Layer 4 of a small transformer language model trained on English Wikipedia (16 layers, counted from 0, width 64).
A neuron adds its activation times its output weights to the MLP's output. To switch it off is to set its activation to zero at one token and run the rest of the model.

Output weights of the MLP neurons that the questions are about. A number n stands for n times 0.0044.
n4: -12 2 1 -14 -4 -5 -5 -13 -40 4 -46 -22 16 -51 0 -31 35 -3 7 -26 -9 -57 -3 12 -43 15 16 48 10 33 11 -7 -11 -30 -16 -14 17 -4 13 -21 37 14 -38 -13 -16 -3 20 5 34 4 -57 -40 -27 21 -38 -15 40 -28 38 -13 48 -61 12 3
n12: 25 29 58 38 34 -26 27 -3 -16 -50 24 -2 36 10 -48 -29 -22 22 32 -56 -16 37 -15 -17 -50 1 -36 39 3 3 58 -19 18 -19 17 51 -61 -18 -3 -2 27 -38 -23 -21 -10 37 -21 7 -31 15 -12 -17 -16 -9 57 -14 32 -23 7 7 -22 -41 -23 -49
n17: -2 -11 13 47 11 -52 53 -22 16 4 -22 -17 28 57 4 -51 -6 -40 -59 -6 -42 28 10 9 2 22 45 29 -2 64 29 -30 -30 18 57 -16 -25 47 -19 -5 35 11 30 -30 -32 19 27 0 6 -21 19 -5 33 -2 -12 29 7 19 0 38 -19 35 -31 -38
n32: 34 -7 -20 13 18 -12 -3 44 -18 28 -4 27 19 -1 16 32 -21 39 17 -57 -53 58 -54 15 -36 24 -5 -25 -18 59 32 -64 -34 13 -28 30 4 -64 31 44 13 7 -9 -22 -8 -13 -18 56 34 16 -36 13 13 -26 27 57 -30 -20 61 -53 -32 7 6 -54
n36: -15 13 -15 -58 2 -15 -7 -25 -75 -40 53 31 13 1 20 -33 -15 -5 8 67 63 -49 -34 23 76 1 47 1 -42 22 8 11 32 -23 -12 -25 -28 19 -7 52 16 -6 24 34 -11 21 -11 12 31 -10 -19 8 49 18 -15 11 28 -65 -36 9 4 27 -21 18
n45: -22 17 13 34 14 25 16 -82 2 74 -2 22 15 49 59 40 -8 10 62 -36 -5 -52 -33 65 -13 10 68 30 14 -34 4 -2 51 -62 14 -13 9 14 -27 -15 51 -56 57 22 28 56 -12 -38 70 15 -17 11 -15 -31 35 25 -39 -20 -1 21 -23 -38 77 11
n47: 6 -61 12 30 23 9 -28 3 -8 -14 -13 -1 -24 -21 -35 -4 41 -29 -21 20 11 17 -4 -25 -21 12 10 -7 -14 34 -22 33 -13 18 15 27 10 -25 44 7 -24 10 -19 9 -2 -14 -6 -21 -12 4 -8 13 7 9 -19 12 -8 8 12 1 28 -4 -31 6
n71: -10 -2 -53 35 7 -11 57 9 -2 -25 5 -29 -48 -24 26 -2 -37 19 -1 20 16 -27 -31 -12 46 -14 -4 -27 -39 -62 16 22 -25 35 62 -29 1 -35 24 0 -35 6 10 8 6 -11 -13 -14 17 -4 10 40 0 -8 -10 -29 -22 -28 20 -9 5 -27 -2 10
n76: 26 -47 -51 -66 18 38 6 -42 -7 2 4 17 -3 3 10 -15 -7 23 16 -15 -13 -14 28 -6 15 -21 48 13 14 -8 -3 21 32 16 -28 -5 -11 -19 20 -11 -21 -5 8 16 -23 5 -32 -28 -52 5 -9 4 44 -22 14 -8 42 -21 -18 -17 -2 -10 -8 -10
n79: -22 7 31 94 24 25 31 -12 -14 -3 7 16 -33 -15 -21 3 23 23 14 -17 21 5 -28 24 20 0 21 -24 33 8 -11 44 -8 -26 18 -6 -22 -37 11 16 39 -7 2 26 -24 -1 -7 -10 4 6 -23 8 46 -10 8 -17 21 22 -5 6 -14 -11 13 21
n80: 8 0 -24 12 16 12 -27 22 6 -2 -39 4 17 7 30 -34 -9 -7 -36 9 14 56 -7 -41 -3 -6 -44 -10 -21 19 16 38 4 34 89 2 16 -31 41 -4 -31 -20 -6 -13 -19 -12 -11 -8 -42 -43 8 -8 -33 4 4 6 -27 -21 -3 11 1 29 -3 -13
n88: 66 -71 35 -9 16 18 24 -4 22 -5 12 -41 -44 -12 -13 8 -1 -66 -4 40 -39 27 12 -30 14 27 -1 -13 43 9 -32 7 16 -48 32 18 -20 15 -2 33 -4 -17 17 -15 26 0 13 33 -4 0 -19 -60 -8 -14 2 -2 -56 -14 -23 -6 52 14 -11 3
n97: 35 9 -32 -18 40 42 12 -60 -40 -48 5 -22 -3 3 -11 59 26 -18 7 -23 -33 11 -36 -24 61 13 7 27 31 2 -17 -35 50 -12 -68 1 21 -53 -54 -25 45 -25 4 -34 -30 -4 6 -28 -26 -3 -4 31 -48 49 51 10 -74 -22 -37 -14 -34 -6 -32 1
n111: 0 -40 -29 -30 20 24 -33 -7 9 -6 49 11 9 -5 -16 -5 -25 15 14 9 -26 12 32 -36 5 -11 -17 26 -72 -26 14 12 15 12 -47 18 -34 -49 47 -38 -39 -16 -17 31 -38 -10 -26 -21 -57 -24 -7 4 -8 9 20 3 -3 35 31 13 11 6 28 22
n112: 22 39 13 24 -5 10 -7 -9 -40 -16 6 -29 -24 5 1 -15 -32 4 -8 2 -45 21 -40 -21 -8 -17 21 13 44 -12 6 -25 18 0 12 32 -35 -22 -2 3 72 8 51 -1 -16 -17 -32 -30 28 40 -16 22 32 -36 16 -28 12 32 14 -45 -46 16 9 -18
n116: 0 -12 29 15 -43 -43 -39 32 -49 -21 15 5 -11 -32 8 15 33 33 -14 17 -26 -19 -11 -10 -7 13 -27 8 27 20 -29 -11 -42 23 28 1 2 49 -10 -42 -14 69 -64 -21 -18 12 37 -12 34 -9 51 -30 47 4 -34 24 5 2 21 17 -9 -50 4 0

Each question names a token from some text and the token that comes next. It shows the activations a of the neurons there, in the order above. A number n stands for n times 0.025.

Then comes g, the gradient of the next token's log-probability with respect to the MLP's output, scaled to length 1. A neuron's effect is roughly proportional to its activation times (output weights . g). A number n stands for n times 0.0055.

" ", then "e"
a: -7 -4 -7 -4 -7 0 -2 -6 -7 -5 -3 14 0 -1 -7 0
g: 24 -41 26 24 24 -24 34 -14 -33 8 -1 4 45 -16 31 40 10 4 -14 22 14 -12 -3 12 23 0 37 31 0 20 12 2 55 6 17 40 -1 11 10 14 -12 -14 -11 7 26 -11 -7 -17 -14 3 20 -20 60 -27 -25 -16 -40 -22 -2 10 -20 3 23 8
Which neuron, switched off, lowers the next token's probability most? n88

"al", then ","
a: -4 -5 -1 -1 -7 1 5 -7 14 20 -6 0 -7 0 -2 -6
g: 18 -25 -17 -12 14 -17 -6 -53 14 53 -10 6 10 -25 -13 15 1 -18 44 -7 3 -9 11 8 1 -7 -37 -19 -14 10 6 -24 -57 23 -34 -12 5 -16 -21 -40 -4 -40 25 -11 4 13 30 -13 -32 -21 -3 5 -47 -15 26 -8 5 17 -23 39 24 -14 1 -1
Which neuron, switched off, raises the next token's probability most? n79

" ", then "ad"
a: -6 -5 -5 -6 -5 0 -1 -7 -6 -4 -3 21 0 -1 -5 -1
g: 28 8 15 4 -14 -13 -10 -8 -1 9 -16 1 -20 -15 -10 5 12 18 14 9 29 -15 8 -33 10 -40 3 -2 27 -10 -32 18 -18 -27 -21 21 16 24 23 -23 -16 -37 -2 -34 31 0 -16 -47 -1 13 -4 -39 -11 2 -7 2 -30 -9 -31 -25 -8 60 -53 51
Which two neurons, each switched off alone, lower its probability most, in order? n88, n32

"P", then "re"
a: 10 0 0 0 0 0 -6 0 -4 -4 -4 0 -1 -6 -2 -1
g: -31 25 -12 -10 10 1 12 -25 4 8 -8 19 -8 36 -32 -18 26 -32 -20 -41 -1 15 -3 -2 7 9 8 -17 -18 1 -28 20 3 25 -2 -16 17 -11 16 -4 -15 60 39 21 -7 -3 -6 -4 -40 3 -2 27 -19 6 75 -29 -17 7 -36 -18 -17 -16 29 34
Which neuron, switched off, raises the next token's probability most? n4

"gu", then "age"
a: 1 -7 -6 -1 0 0 -2 -2 -6 17 -5 -7 9 -1 60 4
g: 15 -33 34 20 9 -40 28 -12 -13 20 -9 -47 -5 25 -13 -41 -15 -12 -26 -10 -2 -32 -13 1 -4 28 -51 -6 0 -1 9 0 16 -41 -3 21 -52 -17 0 8 -1 -14 -12 26 14 29 -60 22 -41 15 -2 -8 14 22 -4 -16 -6 -30 -27 0 3 -1 12 -14
Which two neurons, each switched off alone, lower its probability most, in order? n112, n79

" Ke", then "en"
a: -6 0 0 -5 0 0 -6 0 -4 17 -1 0 -1 -7 -2 -3
g: 29 3 -9 12 -8 27 6 -40 -46 4 -4 19 13 -10 -26 1 -18 28 19 23 -6 -8 25 45 17 0 42 -23 -16 -24 -41 -45 44 9 26 6 -6 -12 14 35 6 -2 14 2 39 -5 -10 -49 6 -26 15 -8 29 10 -14 -33 -22 -17 9 -7 -24 27 -2 -14
Which neuron, switched off, lowers the next token's probability most? n79

"y", then " $"
a: -6 -1 0 -2 0 -7 -6 -7 -5 -7 -1 -4 19 0 -2 -2
g: -10 -3 10 2 -24 5 -5 -17 -17 -30 -3 -20 7 -8 40 -32 -19 6 -16 -20 -3 -11 5 -48 2 9 10 -2 8 22 -28 13 -25 4 -27 -10 14 -20 -28 12 -5 -6 -8 -43 -10 -26 35 -15 -36 11 35 -50 8 -28 17 20 -20 -20 10 -70 -22 29 -37 -6
Which two neurons, each switched off alone, lower its probability most, in order? n97, n45

" St", then "udi"
a: -3 50 16 -2 0 0 -7 -1 -4 19 -1 -5 -1 0 -6 -6
g: 29 -34 8 10 -9 16 -25 -14 -18 0 -21 2 33 2 14 -27 -15 0 -25 -28 -6 9 54 -14 -7 -1 -6 28 36 15 -18 9 -10 -25 -20 -26 51 10 63 -22 21 -4 25 3 10 6 -16 -32 -21 7 1 26 11 11 -21 -37 -1 -36 9 49 14 -20 18 0
Which neuron, switched off, raises the next token's probability most? n12

"gue", then " from"
a: -6 0 0 0 0 0 -6 -4 -6 -7 -2 0 0 -4 13 -4
g: -38 37 -32 -10 -7 31 27 -15 14 17 21 -2 -12 -35 -2 -2 -10 10 -21 8 10 -32 33 6 19 -16 -8 -41 -8 -2 -7 -1 4 -27 -15 -15 22 -34 -25 -8 -10 -36 -11 51 4 16 42 7 -10 -42 -8 5 -13 15 26 19 -28 58 5 -1 27 -20 -4 33
Which neuron, switched off, raises the next token's probability most? n112

"ite", then "-"
a: -6 -5 0 -4 -6 -5 -5 -6 -6 -2 0 0 0 -6 -7 -6
g: 28 12 -15 -14 16 -8 1 -3 7 30 2 -27 -32 -7 -13 10 24 8 28 8 16 21 -46 45 -14 6 15 23 37 1 5 -13 -27 -18 13 1 -25 15 33 -30 69 -23 -2 -4 -18 14 6 4 26 15 -2 11 -51 -17 -2 -13 -45 28 -29 26 -6 12 16 -29
Which neuron, switched off, raises the next token's probability most? n45

"bor", then "ation"
a: -3 15 -4 0 -3 -1 -3 -3 28 -6 -1 -3 1 0 12 -6
g: -3 -11 19 6 30 -29 20 -42 -23 16 13 -66 -20 8 12 9 -14 -29 -32 17 -23 40 5 -20 -3 25 -4 4 45 5 -2 -19 -19 -7 -9 9 -11 14 9 -1 -14 30 -8 -19 14 4 -35 -11 -5 -10 41 -8 2 22 -45 17 52 -6 6 -22 -31 -41 -1 5
Which neuron, switched off, lowers the next token's probability most? n112

"ol", then "f"
a: 0 0 -3 -3 -5 -5 23 -1 -4 -3 0 -1 3 0 -4 -4
g: -28 32 13 31 -25 12 -2 22 -30 -15 27 -15 52 -1 -28 18 8 -19 15 -24 -20 -7 -20 -24 32 19 -21 22 30 0 17 13 -12 -13 -13 23 10 -20 -27 32 -14 16 -42 3 -10 3 -7 8 -34 -21 17 10 48 15 -30 -1 17 40 5 51 -25 14 2 -15
Which neuron, switched off, lowers the next token's probability most? n45

"mm", then "ute"
a: -3 21 -2 0 0 0 -4 -4 -6 14 -3 -6 -1 0 -4 -6
g: 2 -28 -7 8 28 12 -4 -16 -29 10 -1 4 27 4 62 19 -5 -3 14 6 27 -5 -24 -5 -4 -10 21 16 35 -4 -41 -19 0 22 41 -39 5 -10 43 18 14 -57 33 -27 -14 -17 -6 21 -25 -24 11 -38 7 2 -40 15 37 13 -8 2 -6 9 4 -29
Which neuron, switched off, lowers the next token's probability most? n79

"=", then " "
a: 0 0 -5 -5 0 -1 0 -5 -4 8 82 -7 -2 -3 -2 0
g: 49 9 1 -27 41 47 -12 -5 -3 7 -27 -33 12 28 -13 -12 8 -15 25 -23 21 21 -10 -4 0 36 -25 -18 12 -23 4 43 26 -1 -34 9 -7 -17 12 -16 25 26 -16 14 -17 -50 39 9 -41 20 -18 16 -25 -11 10 5 -31 -14 4 32 11 22 -2 22
Which neuron, switched off, lowers the next token's probability most? n80

" di", then "rect"
a: 24 25 -2 4 -1 0 -4 -5 -5 -5 0 -6 -3 0 2 -3
g: 12 -16 -2 19 14 -18 5 0 2 17 -11 -36 2 -9 -35 -40 5 -19 -2 -17 27 37 4 -8 -9 -7 -18 -4 -18 19 -8 0 -1 11 -25 13 -7 -37 62 50 45 -9 18 10 9 8 -8 -11 -12 10 57 2 26 2 43 -22 42 -33 -17 -7 20 -17 25 23
Which neuron, switched off, lowers the next token's probability most? n12

"g", then "on"
a: 0 -5 -7 0 -3 0 1 -6 -1 -5 -6 -3 -4 -1 -4 41
g: -23 2 -15 -4 2 -8 3 -5 23 4 56 0 -20 36 44 -5 16 39 10 30 -20 33 -3 18 -27 -17 9 2 -12 -35 13 53 -5 7 13 15 -11 27 19 -6 -2 -10 -30 -15 49 -8 -15 -8 10 -39 -21 -2 10 -42 -20 -18 0 4 -18 -35 24 -6 44 19
Which neuron, switched off, lowers the next token's probability most? n97

"s", then " series"
a: -1 11 -6 -1 -2 -5 -7 -4 26 19 -6 15 -3 0 -1 -1
g: -28 2 -16 -6 -1 11 32 -14 16 7 8 -9 -23 10 -6 -26 -11 -7 27 -56 -2 -5 18 4 -10 -16 13 -3 14 31 8 -56 -48 16 -21 -11 -1 -33 37 -24 -7 -43 -3 -17 -33 20 44 -3 -32 -6 34 -22 11 -18 -5 20 -23 -34 -22 -22 -22 -9 -31 7
Which neuron, switched off, lowers the next token's probability most? n76

"me", then "town"
a: 2 0 0 0 0 0 -2 -5 -1 -1 1 0 -7 16 -5 -3
g: -35 -28 -37 -11 13 32 -24 -3 -15 -34 -23 -30 22 5 14 32 3 11 17 -35 -38 -19 3 -12 -7 56 5 -52 11 -18 -20 27 12 -40 16 -18 -16 10 12 -3 10 15 24 44 -3 -27 -10 19 8 25 -16 -12 10 6 4 16 -27 33 12 -7 -10 -4 16 38
Which neuron, switched off, lowers the next token's probability most? n111

" He", then "le"
a: -7 6 -1 -5 0 0 -2 0 -5 -6 0 -5 23 -2 11 0
g: -2 3 -15 -9 8 34 -28 -25 -11 41 -29 0 2 -13 -11 8 -7 19 9 -8 28 4 16 17 8 -14 -43 1 -13 -8 -44 -14 25 17 4 -21 46 21 34 50 28 -4 -2 -4 -26 -23 -9 -16 32 -31 18 -12 -20 -19 16 -18 32 -9 22 -49 -22 20 -31 34
Which neuron, switched off, raises the next token's probability most? n12